Layer 2 of a small transformer language model trained on English Wikipedia (8 layers, counted from 0, width 128).
A neuron's activation on a vector x is GELU(weights . x + bias), where the dot is the dot product.

Input weights of the MLP neurons that the questions are about. A number n stands for n times 0.0045.
n24 (bias -0.039): 25 -4 35 10 -20 1 0 -19 -35 19 25 -26 16 6 -6 -18 -37 60 15 -30 -19 -27 -13 -44 40 -16 24 28 37 5 -6 23 7 -13 -35 -30 62 -58 -30 -24 71 -6 -28 -60 36 31 95 6 8 -1 6 -22 7 -48 27 26 18 9 24 -5 -15 -48 12 -6 34 -51 13 -9 46 62 -20 -25 2 -11 3 -21 -50 17 -3 2 2 -7 67 -13 -40 -55 -14 1 35 24 26 35 15 14 -11 3 -11 -1 46 -31 -15 -33 -47 15 18 25 -13 -29 32 -17 -15 36 -45 -13 -41 14 -5 0 3 56 17 4 -26 19 -6 -72 -1 -48
n34 (bias -0.055): 13 58 -13 -15 -41 5 5 15 -53 70 43 10 -42 -5 18 -43 9 -4 -33 -64 -35 50 23 18 16 -2 16 39 -11 -11 -34 15 12 4 -20 8 12 65 53 -22 -23 -2 -14 30 10 16 15 1 23 -37 20 11 -37 43 19 3 2 -23 7 23 -20 -26 8 -7 9 -50 -18 -17 32 -18 -7 14 -8 -44 -39 -23 9 20 24 -40 7 14 6 -20 -11 -2 5 -19 -20 21 -21 -12 23 -17 -41 17 -23 -2 -31 22 2 8 -21 -8 -42 -14 -36 5 32 23 -13 -3 26 -6 12 36 31 5 -8 54 26 19 -39 -11 2 8 -37 2
n37 (bias -0.023): 2 -43 -11 14 0 -52 -48 11 8 10 -22 10 38 25 -71 6 -12 48 -41 16 36 23 -18 3 13 -18 -25 -6 -1 -53 -13 0 41 16 -4 -18 -18 -10 -2 -25 75 -28 29 29 -41 30 4 -4 9 74 -41 12 61 33 46 -41 11 -14 -34 41 -11 -24 -2 5 17 26 41 -14 -5 9 -6 -37 -12 34 2 14 -33 -29 -11 -17 15 -46 -36 -22 -5 5 6 57 7 -13 30 -17 -3 -17 9 16 49 1 7 18 32 -5 -4 -19 -10 -12 -16 -30 -41 44 -10 21 -28 -16 -18 -8 45 -6 -12 32 -15 39 4 -25 -19 -42 15 -19
n51 (bias -0.030): 15 2 -5 -3 9 -10 -49 11 5 21 -1 5 15 22 -23 -17 28 15 -5 21 -10 17 -9 66 14 -3 16 20 35 -10 9 44 -21 -8 -36 -31 25 12 38 -1 3 -27 -31 35 13 20 19 8 16 24 -21 -2 13 4 -12 3 -8 -11 23 -24 -23 -21 17 -15 -19 -5 23 16 4 -31 -14 -53 10 -25 12 21 38 -13 -10 -24 -37 -3 -6 6 -22 6 42 -1 9 8 8 -11 -19 1 -13 -5 -47 21 -22 17 -2 -25 -25 -7 -5 15 26 11 2 -1 -5 -28 -13 12 7 -28 12 6 -8 12 -13 11 -10 -36 23 -48 19 4
n68 (bias -0.045): -14 -37 -53 -34 25 34 10 -6 1 -33 -2 1 37 21 19 -14 5 -37 41 36 -8 -47 19 -8 -4 17 29 -52 -8 1 -4 3 23 35 13 8 3 -10 -26 31 7 -5 19 15 4 -16 9 -44 8 13 -36 4 80 11 -24 22 -86 -35 49 -7 11 55 -9 14 -27 2 19 1 -14 -8 -9 -5 -29 -20 60 -8 25 -24 -3 -29 -10 20 -8 -7 11 -16 50 -26 17 16 -10 -1 -31 -29 45 -50 43 6 3 -54 -16 -13 5 30 -16 13 -37 12 16 29 -73 18 65 -59 -28 10 93 1 14 -12 13 -10 -38 -33 13 42 -45 58
n73 (bias -0.046): 3 6 -16 9 -6 20 -23 -12 -14 30 7 -38 24 39 9 -31 -3 27 -26 -14 42 40 35 -56 0 10 3 -1 21 29 73 25 -75 -1 -69 -23 -56 24 -13 -10 21 -15 2 2 -24 19 -8 47 14 36 -11 -33 9 7 -16 70 -39 -18 29 67 -37 -5 -7 -28 8 -18 -16 16 -42 -7 32 -25 -31 -22 37 2 -49 3 -16 -34 -6 -26 -25 19 -5 52 6 -54 27 -38 -3 -2 -18 -11 7 -21 14 -19 10 -9 3 -2 9 34 -10 23 -1 -31 30 -39 -56 23 13 -13 -7 53 -8 46 -33 35 21 -10 10 72 53 -22 27 -13
n78 (bias -0.035): -32 -20 29 -58 -36 -7 9 -19 -41 25 24 -27 -18 22 -7 1 20 34 8 13 -45 -37 -14 -31 31 23 9 31 52 -53 49 20 1 -31 5 9 24 43 -34 58 -9 -48 -27 -1 -16 -33 24 2 13 -38 39 12 28 -5 24 -9 49 52 -24 -26 2 14 8 -20 -28 21 -13 40 -22 -1 -4 27 7 -20 24 -51 -17 8 -3 -10 37 -11 -33 72 -59 12 -39 32 -13 -10 13 41 9 19 28 19 3 21 10 -24 42 -8 -43 18 -3 -17 2 -17 -27 5 -7 -7 17 -44 -14 -75 14 -29 27 24 45 -26 -8 21 27 26 -31 -37
n91 (bias -0.024): 48 14 22 -3 13 -15 0 -3 3 -1 -2 -14 -14 13 -9 -38 10 15 14 21 -21 51 -17 10 21 -17 -25 -7 -30 -1 12 5 -26 -3 21 7 -13 -14 15 -11 -4 -14 21 -30 0 1 12 -56 27 -19 -11 -15 34 -10 -17 5 -53 -24 -11 37 -21 7 -1 -20 -16 19 -17 -47 9 -41 -13 -14 20 11 -18 21 -16 29 28 3 1 -15 24 29 15 8 -36 -3 24 33 28 -8 -16 -17 5 14 31 -30 48 14 -8 13 -33 -19 28 13 22 6 -45 21 11 2 21 -22 28 42 23 9 -6 12 -36 -3 11 -1 -24 20 -20 5
n217 (bias -0.035): 40 -4 32 13 39 -19 -18 -20 46 20 1 23 42 16 -5 -9 11 35 -17 -23 2 -4 -6 4 42 12 -3 2 -1 2 7 -24 5 9 20 -20 -44 5 -16 -7 32 -36 1 -15 -2 -15 -22 90 10 17 24 -32 -11 -9 -19 -15 32 -9 -1 -10 -16 -1 43 37 39 23 17 -15 -4 2 25 -21 -6 -23 -8 -7 -6 -25 -47 23 7 7 18 -28 38 -41 -7 -54 23 -5 -22 -55 -67 8 19 3 -12 -7 32 24 -11 1 22 -25 -10 -17 -23 34 13 45 -21 1 35 24 -53 -8 -10 7 -2 28 16 -12 -10 -26 -4 -12 -4 -14
n278 (bias -0.037): 8 8 -12 9 25 -11 34 -12 -9 44 -1 -7 -18 -11 6 -7 -11 -42 21 -71 40 -11 21 42 12 -22 -1 -9 6 34 3 -34 8 26 28 -3 49 -9 10 -12 -23 30 -65 6 -60 -27 -9 -18 47 -47 -5 23 -5 52 -14 2 -15 18 32 38 0 39 -10 53 -14 -17 27 6 -24 -48 40 27 -40 -29 8 -7 15 -18 -35 -28 31 2 -39 -24 -20 13 -33 11 -5 -32 -20 -28 6 -28 -15 33 -31 12 29 -10 28 4 5 -32 46 -16 37 -4 15 15 16 3 -10 -1 -33 48 58 -3 -26 81 -77 -3 36 26 -25 -4 -21 -15
n282 (bias -0.030): -31 -32 -1 -40 24 -52 -32 32 -36 3 -11 34 20 42 29 -21 -55 -22 38 -33 -34 -35 2 22 -16 13 33 -54 38 7 49 2 7 70 60 -21 23 -11 13 -23 -7 -95 16 -16 -19 25 -24 -5 -5 9 -31 57 -11 16 10 -38 12 -30 -16 16 40 -1 52 -27 -30 21 -2 -20 35 21 8 -18 -16 -16 13 -41 21 -32 -36 -17 20 -22 6 35 9 -20 -52 -6 -3 17 -13 -22 45 0 46 -43 59 6 14 -88 -28 6 -9 -6 9 8 6 -18 18 -3 8 45 22 56 -11 60 36 17 -22 -8 -42 -24 21 14 27 -33 6 52
n291 (bias -0.055): 13 20 -59 -11 26 29 -39 6 -46 11 38 41 35 -9 10 -25 -33 61 -15 30 -9 -46 15 20 37 0 7 10 18 -15 -9 -33 -9 38 16 27 -22 13 43 10 -2 -10 35 -1 -23 -60 19 -37 -6 -72 -65 -70 -6 9 -20 29 -8 3 15 35 6 30 -19 10 22 -10 73 58 25 43 7 -32 -40 -7 -18 -43 13 53 5 -36 71 -14 20 -17 -58 -16 -24 -18 -39 5 -26 -2 61 -8 14 -47 -26 23 78 -44 -32 -34 15 -15 16 -43 35 3 -36 4 -25 57 -37 18 11 29 4 13 -7 6 44 -42 -1 -4 -10 -6 -17 -18
n305 (bias -0.043): -16 12 2 45 -8 34 39 14 -37 -21 -30 47 1 49 -12 -10 -27 11 -38 19 12 24 12 2 -13 -11 -33 -25 -3 2 49 18 32 19 2 -11 -27 -17 -22 -46 1 -28 0 -21 51 -11 9 -18 44 32 -13 -2 47 -6 -35 -21 -40 -34 8 -2 -5 -24 4 25 17 22 -70 23 -31 15 -19 -22 -20 -4 33 19 2 7 11 -3 -23 -34 50 -39 -2 -15 67 -7 11 36 38 -1 -15 5 59 -1 -34 2 -24 -35 7 18 20 -26 -19 -13 -35 -33 4 14 35 11 -24 -33 17 -3 18 -11 -33 23 6 -34 -17 14 -23 12 -40 47
n321 (bias -0.039): -22 -43 -9 19 -12 -25 12 0 22 8 21 -9 6 64 2 9 -15 -29 24 -15 34 -38 -37 33 -18 9 6 -21 3 -24 15 10 2 25 -38 -16 19 34 9 -2 -2 -15 -21 -60 28 -4 18 -6 37 19 -28 -32 -18 -14 -38 3 -26 12 -6 30 17 16 -13 -13 -52 2 46 92 -21 4 45 -9 -18 -55 20 -2 -46 42 -22 3 29 -21 -60 9 18 14 -18 7 26 -17 31 29 -7 -17 -34 -6 -2 -19 26 -27 24 -17 7 31 -17 5 -31 31 24 3 -32 -7 29 -36 -9 5 7 5 -30 -25 32 -32 27 55 41 -34 11 23
n325 (bias -0.034): 13 -11 8 -24 -51 8 19 -9 -10 -17 -13 2 31 25 -6 41 -26 -7 -37 6 33 3 -52 2 -14 29 11 -4 -21 14 5 -11 -22 53 -38 -5 -18 -16 11 -9 1 35 -9 -9 -24 -17 -58 53 -20 -15 -45 19 -56 -31 0 -32 21 -7 16 81 -15 -17 -9 -9 16 -18 24 -22 -33 35 3 -51 -2 -20 20 10 -5 27 8 -3 24 32 36 9 24 45 5 -2 10 -37 -6 -6 51 9 4 18 -19 74 -19 19 9 23 26 -43 46 -8 -10 -9 8 -7 26 6 -41 -26 64 45 -54 -30 4 11 -5 -32 -10 6 43 -16 37 -41
n341 (bias -0.030): -8 5 -4 -38 14 -27 12 1 -68 17 43 -22 0 -23 37 -37 4 17 -41 9 -13 13 -4 -29 18 5 -27 39 38 18 11 8 8 -7 -10 -21 -22 -7 25 0 -25 -42 -57 25 6 12 18 7 7 14 22 11 -46 -3 19 -9 30 28 24 11 -22 16 -25 10 -9 -28 -38 19 33 -16 -24 61 -13 21 17 -31 1 21 -5 4 36 34 34 1 -21 -30 -20 4 6 -1 15 9 -44 18 -35 -26 -3 -24 24 -15 -1 32 -21 -6 -6 10 -39 38 3 4 20 27 12 -31 -34 -28 34 26 -9 64 -14 17 9 -25 -16 -28 -42 -21
n360 (bias -0.021): -19 -38 26 -9 -49 -13 -2 -16 -20 -2 1 0 9 -17 16 -21 -63 29 -4 9 -6 5 8 -15 -39 -3 14 -47 -27 16 -21 -5 -7 30 -33 25 -9 23 -2 4 17 -9 -18 9 28 47 -31 -33 -29 -37 -2 -1 -20 -18 19 19 -13 2 46 65 10 -5 -39 21 19 30 19 4 6 20 61 61 -50 -28 19 -46 1 -25 -3 3 -7 35 -21 16 -4 5 -21 2 -57 -9 7 1 46 -24 16 46 32 20 8 -2 2 16 1 -4 -40 34 13 -42 2 -10 11 -9 -17 -13 10 21 16 28 -38 -2 -14 13 4 -13 -36 25 39 45
n401 (bias -0.061): 53 -48 -33 -47 12 -34 37 -28 19 29 -23 7 -1 17 4 -5 -11 -6 0 25 56 -52 -64 11 -40 -6 41 -7 -1 -45 19 46 -43 -12 -41 43 -12 -6 32 -35 -58 -6 16 -57 14 41 8 -35 37 -25 -28 15 72 -49 46 -43 -27 -18 -44 41 6 19 -18 -49 -42 -7 46 40 8 36 -31 -4 -22 5 10 9 33 -9 10 28 -34 -44 -19 5 24 -1 -11 -37 15 86 -1 4 -1 53 8 16 -40 37 -2 -15 -23 17 -58 -26 -73 2 -6 -3 25 -12 -38 44 -19 45 -18 -14 25 30 34 3 10 38 8 3 7 51 70 -20
n417 (bias -0.043): -14 26 -12 41 40 -15 30 31 -23 42 37 7 9 -1 17 22 13 16 -5 -3 -53 48 -21 39 -22 -3 25 -4 -16 -9 14 9 -67 32 -4 21 1 17 38 -14 -34 -23 25 -1 -2 3 -64 -15 31 -34 20 20 14 -22 9 10 -25 -38 15 -49 32 -16 -51 26 -35 12 37 -20 -25 -15 -23 -37 2 -40 -16 -37 22 22 6 -12 26 40 26 -45 8 11 11 7 18 36 10 -13 -21 -31 10 -27 4 6 -10 17 13 -42 20 3 19 6 -2 46 -5 -14 -15 -19 7 -51 28 16 8 9 -42 -15 -31 10 -7 -3 -31 -1 -25 12
n436 (bias -0.023): 22 27 -13 19 -37 31 2 -36 4 7 27 8 -2 28 19 -27 -3 -26 24 39 9 -16 6 -11 -8 11 12 -7 19 -1 0 27 -31 7 -26 -48 3 -32 16 26 -68 44 -11 3 21 6 27 24 10 16 9 -29 37 59 4 1 18 15 -17 -42 -15 13 11 5 -45 -54 44 -63 12 -24 -33 13 -22 -28 47 -11 8 -7 -37 -4 33 -18 4 -11 -2 9 9 14 -1 51 -64 -32 -30 69 39 -11 -58 19 -8 -2 28 37 -53 -20 19 -79 3 15 3 30 -10 67 -43 -49 -50 47 21 -12 24 23 -10 24 13 -34 -20 8 1 -36
n461 (bias -0.016): -16 18 -31 39 -5 -38 -2 -28 13 11 -22 -11 -53 -18 10 -2 10 -30 12 -9 -18 -6 -17 -25 22 1 29 -2 6 9 -23 10 -6 13 15 3 -15 7 -24 -43 -1 32 -20 14 16 57 -16 -9 -35 25 -33 6 3 28 -5 -12 -2 30 -9 44 -16 49 -21 48 12 52 17 -22 9 17 -22 14 0 -48 44 13 0 -24 2 -17 27 26 -20 16 -28 50 -33 -66 -22 44 -16 51 13 -55 -52 -5 8 12 36 -23 -5 15 -1 -27 -2 13 -23 12 18 -14 8 17 -29 -17 45 38 7 -15 -15 -5 -31 16 -1 -21 8 22 31 38
n473 (bias -0.052): -44 -37 29 -59 -4 -29 19 9 20 11 -15 14 63 -2 -29 9 -67 23 -15 -1 -28 -19 22 16 -22 15 17 -20 -23 -15 7 3 4 36 24 34 13 53 -14 21 7 -4 15 3 37 20 44 6 -23 28 61 18 -7 -28 -9 -6 -47 44 41 -25 31 66 -49 22 40 -5 19 -19 -27 -24 -21 12 -33 -5 25 4 -35 46 -26 64 -49 -12 45 -41 56 -10 26 -22 -20 3 41 -25 -18 -55 20 -4 -10 28 39 -56 3 48 -60 -65 15 -44 -58 -4 -26 10 -48 -29 16 53 -58 43 12 -25 -8 13 47 -8 -13 17 -61 -15 13 26
n475 (bias -0.030): 11 -10 -27 4 -19 -24 -15 -23 5 10 33 27 31 -29 -12 22 -13 7 -17 -19 -5 -5 -27 -5 -35 42 -17 34 -6 -30 28 2 -30 43 24 33 28 34 -5 -17 -42 -33 -5 -23 -3 -8 -37 3 6 23 11 35 -4 24 38 11 -10 -29 25 -33 -42 56 33 39 15 11 6 -10 -29 -5 7 9 -3 -37 -5 -28 -16 26 -20 21 -15 8 30 -14 -20 -4 -8 -11 -19 -6 -15 12 -25 -5 50 9 -37 5 15 11 -64 29 -7 -7 6 42 -70 20 -5 1 8 -15 -22 4 58 -10 -77 -37 42 41 21 11 -6 0 -2 22 -1 3
n505 (bias -0.016): 33 -41 15 -10 -3 -10 2 -4 -1 22 19 -11 -3 21 -1 -81 12 47 -20 -5 -2 32 1 69 -11 8 -10 -16 42 11 24 -14 -12 -2 -6 28 24 -28 -23 -29 41 17 14 20 -31 48 39 -7 23 9 -3 -13 10 6 -2 -41 22 -9 -23 -33 -14 9 42 -25 -12 -16 17 -28 30 19 16 30 -16 14 -25 -12 -11 -8 -19 31 -2 1 15 35 -4 -14 -11 -8 -46 -11 34 -1 18 -41 52 21 -24 -8 -19 -28 -47 -11 -23 -25 37 -30 33 -3 -42 -33 -3 11 -25 1 -2 34 8 4 -7 -60 0 -13 1 -8 11 75 9 -2

Each question shows a token from some text and the vector x that enters the MLP there. A number n stands for n times 0.045.

"\"": -4 -3 -27 33 -28 28 4 18 0 1 -40 12 -15 -2 3 11 -3 -56 -1 13 -56 -25 39 -25 -15 -13 -34 -50 30 1 23 4 -16 7 16 21 -20 4 -14 16 2 -4 24 13 -11 -4 -1 -15 22 20 -8 9 10 -6 -5 -7 37 36 8 -6 7 -1 13 9 -5 9 -24 -23 26 33 -3 -31 30 8 -6 18 -1 -8 -10 1 -38 -13 18 4 -12 -5 4 19 3 1 -11 18 -36 -7 -13 25 13 -12 -24 -13 13 -1 -10 -9 29 44 -6 3 4 -19 1 -18 14 64 -44 -4 19 -41 -10 3 17 -9 53 -37 26 -2 7 8
Which of these neurons fires most? n282

"ives": 3 -2 -31 39 -19 27 10 37 -14 -1 -51 -10 8 -27 2 35 -16 -4 -17 6 -25 -35 4 -22 5 -31 -30 -63 -8 35 30 9 3 7 -24 22 -18 -23 32 7 -9 2 27 -5 -13 -29 -6 -11 -16 -10 -18 -11 -27 -19 -4 27 31 46 -13 -9 -20 -14 22 -7 8 14 -5 -24 22 -4 0 9 7 19 -2 8 1 -28 -21 -4 -6 -18 17 2 0 20 48 9 9 -21 20 54 -5 7 1 50 12 -28 6 31 15 -30 -2 11 9 25 9 14 1 -14 -3 -33 9 47 13 -22 -27 -14 -18 8 0 23 30 -11 -1 -20 -17 8
Which of these neurons fires most? n325

" att": 22 30 -20 56 -14 4 17 24 -7 12 -27 -27 -10 -48 -6 -14 18 -14 -9 3 -45 -11 0 -16 -34 -34 9 -12 -4 17 -10 4 7 -13 -16 30 -11 27 48 39 6 20 23 -7 3 0 -11 -23 3 15 18 -14 -20 -45 4 4 29 20 -7 24 -16 4 50 -31 13 13 30 -9 18 -2 17 10 28 8 -20 14 -8 -4 -8 10 -30 -47 12 5 -9 10 25 -14 18 -9 -25 56 -8 18 -20 13 26 -5 -7 5 1 -36 19 -14 17 -1 -3 10 10 -29 22 -46 -1 34 4 -35 5 -31 -33 9 18 21 4 -9 -8 -25 -10 -24
The three highest activations, in order: n34, n51, n24

" general": 21 4 -37 31 6 -8 2 18 -10 -41 10 5 -11 -35 28 15 54 -29 6 26 -10 -1 29 -7 -15 -23 -19 -57 -15 20 -13 -13 -3 -10 0 14 19 6 25 23 -10 -5 34 28 4 -16 -7 -13 41 14 7 4 -8 -14 -2 -1 8 9 -38 -3 3 -12 14 -7 14 -49 -1 -17 0 0 17 6 1 -32 -15 11 -14 20 20 1 -25 -3 16 -6 -9 3 42 -12 6 -22 -18 31 15 21 -15 38 15 -27 -6 -22 9 -28 -3 19 32 14 -18 -2 8 -25 1 -33 -26 63 3 -43 -26 -7 -27 24 56 31 -2 -39 2 -12 -17 3
Which of these neurons fires most? n34

" of": 21 27 -43 34 -36 12 2 27 1 -22 -27 -29 17 -12 -6 -2 41 -30 -3 6 -33 -30 9 -5 2 -5 -19 -80 0 -6 -3 13 -30 1 1 -7 -17 -3 -16 32 -19 25 30 -1 10 6 -12 -17 21 5 4 -19 -21 -11 -7 5 46 32 -15 5 -14 -8 33 37 23 -39 5 -20 12 -8 13 -6 20 24 -36 14 27 -29 8 -2 28 -15 0 8 21 -23 17 -18 17 -34 1 16 -1 21 -21 4 8 -40 -27 20 -23 -7 1 6 8 22 0 35 -1 -17 -11 -36 10 41 22 -15 6 -24 -5 20 25 8 50 -14 21 9 2 1
Which of these neurons fires most? n217

" his": -4 -1 -4 39 -26 -1 26 19 -14 -20 -38 -25 -25 -38 23 18 33 -24 -12 8 -54 -26 24 2 24 -27 -60 -33 -14 7 -1 11 -24 2 10 10 -11 14 22 53 -4 16 -24 11 -8 -15 7 -9 10 32 -4 -6 -25 -13 20 -13 58 20 -22 7 9 -3 14 4 -17 -33 3 -4 17 -21 19 10 23 20 -15 27 -4 11 -6 -13 -16 -24 30 12 23 -15 28 -17 7 -16 -15 52 5 36 -5 7 13 -37 10 16 8 5 8 -7 4 24 -16 1 -18 -8 22 -27 -3 20 -13 -50 14 -25 -20 27 14 0 19 -17 23 -12 -14 5
The two highest activations, in order: n341, n78

" an": 16 2 -9 53 -13 -1 8 12 -10 -33 -35 -20 -18 -48 0 -7 12 -21 14 3 -47 4 43 -14 -1 -37 -33 -28 5 24 -19 -6 -15 8 4 -17 -13 0 13 63 -42 4 12 40 -18 -19 4 -20 28 9 -35 13 -31 -19 14 19 26 3 -18 14 49 22 18 5 24 -10 29 -20 -1 5 32 -3 20 21 -11 12 -1 -1 -9 -17 -17 -25 16 -19 -1 -19 22 -31 28 18 28 25 7 22 -8 17 -5 -7 -8 20 -9 -8 -9 4 23 29 -2 -26 -3 -11 32 -17 -23 27 -8 -34 23 -19 -14 -14 29 12 13 -5 3 -36 2 19
Which of these neurons fires most? n51

"51": -9 11 -39 31 -49 22 -1 14 18 -21 -12 1 -27 -29 31 16 -14 -9 4 6 -26 -9 15 8 1 -18 -26 -50 6 25 -4 1 2 14 6 -5 -5 23 -4 66 7 9 31 36 -18 -17 -24 -9 1 5 1 -21 8 -17 -6 19 41 44 -14 4 8 -2 6 0 20 -35 -19 -7 -6 0 -3 21 20 20 -26 25 -31 -8 4 -40 -39 -1 -21 19 0 28 -1 -14 -3 -4 11 28 11 0 8 45 -7 -18 -2 2 11 -22 8 -28 17 16 -16 23 4 -37 -1 -38 -18 22 -15 -45 0 -3 2 12 40 -13 50 -21 28 -47 17 10
Which neuron fires most, and how strongly? n78, at about 0.53

" are": 13 33 -39 41 -27 15 2 18 -12 12 -27 -23 -24 -9 -6 1 0 -21 -17 4 -46 -18 45 6 -16 -49 -44 -54 -10 33 10 1 10 -1 3 12 -16 -8 -8 71 2 13 39 11 -13 -18 -9 -12 27 7 -2 4 9 -47 -32 21 9 35 -22 -2 9 32 10 15 13 -9 26 -12 4 -19 -34 17 22 46 -29 8 11 -6 -10 -14 -25 -22 20 0 -4 -15 10 -44 -1 3 2 21 22 13 -1 31 -7 0 -3 16 10 -8 -46 20 16 19 -9 -9 17 -23 19 -20 9 40 -17 -29 1 -17 -4 22 3 1 36 -5 9 -14 -5 19
The three highest activations, in order: n473, n91, n305

" is": 7 8 -42 30 -18 18 10 28 -5 -28 -30 -2 -4 -15 -4 -14 -18 -19 -13 3 -35 -28 32 6 -11 -41 -33 -57 4 32 4 6 -16 -7 6 28 11 -14 -8 65 4 28 38 1 1 -28 6 -10 21 14 -1 11 25 -36 -31 22 27 39 -26 -18 -4 21 17 19 5 -2 21 -18 9 -6 -35 25 26 47 -41 -1 15 -12 -9 4 0 -22 13 -26 -6 -1 27 -41 14 -22 21 21 8 4 -15 30 5 -2 0 7 -15 -4 -9 17 -10 11 -25 -14 11 -12 21 -21 20 61 -27 -31 -1 -20 -8 22 3 17 34 -2 3 -21 -22 7
Which neuron fires most, and how strongly? n473, at about 1.3

"\"\n": -8 37 -12 35 -24 -13 8 4 -13 -16 -15 -49 -9 -1 12 7 -28 -54 -14 28 -53 -10 24 -1 0 -34 -5 -34 -8 37 16 9 7 19 10 17 -18 17 12 52 -2 8 7 40 6 -9 -2 -21 22 15 -23 -22 -2 -23 -6 -1 13 20 -17 5 -6 15 45 -14 0 19 25 -27 13 -1 -12 -11 6 25 13 21 7 -24 -18 0 -26 -13 -2 14 -1 12 -9 -6 27 13 -22 31 -6 -6 -20 31 -9 -39 -20 -18 -1 -19 -5 -5 13 29 9 33 10 -33 38 -35 -11 30 -4 -29 9 -16 -21 -3 54 9 24 -37 13 1 12 -10
Which neuron fires most, and how strongly? n461, at about 1.6

" (": 1 24 -28 16 -13 10 10 15 18 -15 -43 -9 1 -16 21 -35 20 -37 -23 16 -60 -34 6 9 -20 -30 -40 -42 8 -2 14 19 20 -7 -1 -5 10 14 -18 67 -6 -4 45 20 -19 -19 -7 -31 12 -12 16 -13 6 -12 -4 -2 22 34 -6 13 -6 1 5 -6 29 -8 10 -38 28 20 21 -11 37 -21 -27 6 -8 -22 8 12 -8 -12 -4 45 -2 -18 10 -21 25 2 -3 15 -6 19 0 33 4 -19 0 0 -19 -1 24 -9 2 24 -28 29 22 -44 1 -13 -5 50 -2 -20 -6 -23 -17 11 19 13 45 3 -3 -12 -13 17
Which neuron fires most, and how strongly? n282, at about 0.13

" n": 3 -22 -9 35 -20 -25 10 1 -3 -43 -26 -3 -11 -42 -40 12 24 -17 2 -1 1 -25 59 1 -14 -28 -20 -15 -8 42 -9 -1 -2 0 -15 20 9 6 23 28 -17 39 27 6 13 -4 -3 -7 15 -17 -3 -8 -22 -11 -12 43 31 37 -29 3 11 24 28 4 8 -24 37 -47 23 12 -1 -19 28 30 -22 6 16 -13 5 -35 -34 -47 9 10 -11 -29 29 -5 12 14 7 17 -27 12 -8 13 6 -14 1 -7 9 -22 -4 19 18 31 -27 6 10 -14 7 -44 -25 71 -1 -15 35 -30 -7 17 4 -1 25 -1 -6 -20 4 1
Which of these neurons fires most? n24

";": -14 9 -39 27 -23 22 12 10 -1 0 -35 -14 -1 -11 29 -18 -4 -31 4 7 -33 -26 9 24 -2 -18 -34 -35 20 -3 19 4 -11 7 2 14 6 3 10 8 -12 21 78 -9 -10 -10 -17 -11 20 2 14 -20 -11 -52 -4 4 30 36 -13 14 -11 25 38 -1 -7 -26 -1 -25 23 -12 0 -1 12 11 0 8 12 -19 -4 -3 3 16 -22 16 3 -32 7 6 33 -7 -11 6 -28 35 13 27 -3 -26 -20 -6 -29 -16 -29 -7 12 61 -20 5 6 -41 -14 -41 -14 41 21 -17 -8 -2 21 11 29 25 52 -16 8 -8 10 -2
Which of these neurons fires most? n401

" in": 21 31 -32 41 -25 20 -9 14 20 -31 -31 -25 8 -20 2 12 28 -44 -7 21 -33 -34 28 -7 -19 1 -1 -73 3 -3 -1 -12 -11 4 -7 12 -22 5 7 70 -13 25 -12 32 5 11 -21 -20 2 23 15 -4 16 -14 -14 1 29 34 -8 12 -4 -2 48 11 29 -16 23 -2 4 -12 13 14 13 10 -42 6 23 -16 26 -2 -22 -50 0 -2 -8 -44 7 -13 -11 -19 -5 22 2 20 -17 -2 12 -17 -18 -9 -14 -6 0 5 18 28 -9 34 20 -33 16 8 -9 28 -15 -29 -4 -23 0 -15 34 1 23 -17 18 2 11 -5
The two highest activations, in order: n68, n436

"ied": 6 -6 13 59 -13 33 8 16 21 -10 -23 2 16 -33 36 29 2 -19 1 5 -32 -26 17 13 3 -25 -23 -72 26 14 -21 -5 -5 12 -5 -18 -16 6 13 30 -15 -3 29 6 -24 2 -9 -26 8 0 -15 0 -22 -23 -20 29 36 14 -21 -5 -13 8 26 2 -5 -16 17 -27 21 1 29 2 18 1 -3 -4 -8 -18 13 -22 -19 -37 14 -4 7 -3 32 -23 11 -40 -10 55 -9 -2 -15 21 13 -11 -8 21 -9 -14 -12 6 29 9 29 13 -1 -27 31 -61 -26 17 5 -32 -18 -25 -19 -8 41 -10 40 -1 19 -10 23 22
The three highest activations, in order: n51, n325, n321

" December": 11 7 -20 42 -22 0 -5 28 20 -54 -9 17 -18 -32 29 19 14 -36 9 16 -45 -37 43 3 -3 -21 -7 -47 10 -2 -6 19 -37 22 18 7 -14 14 -5 19 -28 -11 33 6 4 -42 13 -25 -5 36 8 -6 3 16 -25 3 65 46 -3 -5 -1 -5 15 -27 12 -2 -6 -16 8 -16 14 3 -4 -16 -31 12 14 -16 -7 1 -18 -10 -12 9 5 2 -4 22 -10 -13 -10 3 17 2 -3 42 19 -1 6 3 -30 -21 19 9 0 44 -7 10 35 -25 20 -16 -9 17 -3 -18 -6 -34 -19 12 11 34 -3 -26 21 -18 0 -5
The three highest activations, in order: n282, n475, n461

" Victor": 2 8 -43 34 -10 21 -11 17 -21 -17 16 3 -8 -38 8 -2 33 -40 -12 6 -39 -28 17 1 -4 -41 -10 -56 4 16 -19 7 -33 -1 16 12 3 2 7 15 -21 28 32 -8 -15 -25 0 2 17 27 0 14 -22 -21 -29 24 17 17 -23 5 17 -16 23 -6 19 -59 -18 6 6 -18 45 6 35 17 -31 9 25 -2 4 -27 -9 -7 5 14 -5 18 -11 28 23 -19 6 25 -15 15 -19 55 -1 -19 3 11 -3 -24 31 -25 26 7 11 15 36 -14 -8 -4 8 39 -29 -23 -12 -29 -13 2 31 14 -1 -27 2 -19 21 30
Which neuron fires most, and how strongly? n34, at about 0.11

" and": 1 32 -45 52 -23 29 30 2 -5 -17 -49 -10 -1 -13 -7 -6 -3 -22 7 -2 -37 -6 1 -31 6 -41 -40 -53 0 -3 0 7 -15 9 6 2 11 13 6 53 7 4 4 -9 -9 -9 7 -12 16 18 -17 -27 9 -23 -9 16 22 31 -27 5 -19 32 7 11 8 -19 11 -38 13 -19 4 -2 22 1 19 16 -3 -31 6 -10 -2 -4 29 11 -4 -46 12 1 12 -6 -4 30 -3 13 20 38 11 -29 -12 -9 -20 -14 -30 -9 22 35 26 -8 20 -43 -6 -44 6 30 -6 -12 18 -6 -9 0 17 33 25 1 26 -24 33 21
Which of these neurons fires most? n24

" stud": 7 7 -28 40 -22 33 12 0 -25 14 22 -1 -20 -31 -10 9 23 -25 -27 12 -50 -15 36 29 -5 -12 8 -40 23 12 15 0 -32 -23 -8 19 -10 28 4 35 -5 20 41 2 -9 -10 -10 -16 16 12 10 7 -31 -35 6 27 34 40 -23 -16 -2 -10 41 -9 12 -24 -16 -1 -7 -8 5 28 10 -16 -35 6 17 18 29 -21 -11 -14 -8 27 -14 -5 11 23 -16 -11 -19 18 -21 22 -22 5 23 -23 22 7 4 -15 15 9 23 29 -39 26 16 -49 -2 -35 4 31 -15 -34 10 -8 -8 -3 -1 -11 28 -29 19 -45 -8 3
Which of these neurons fires most? n78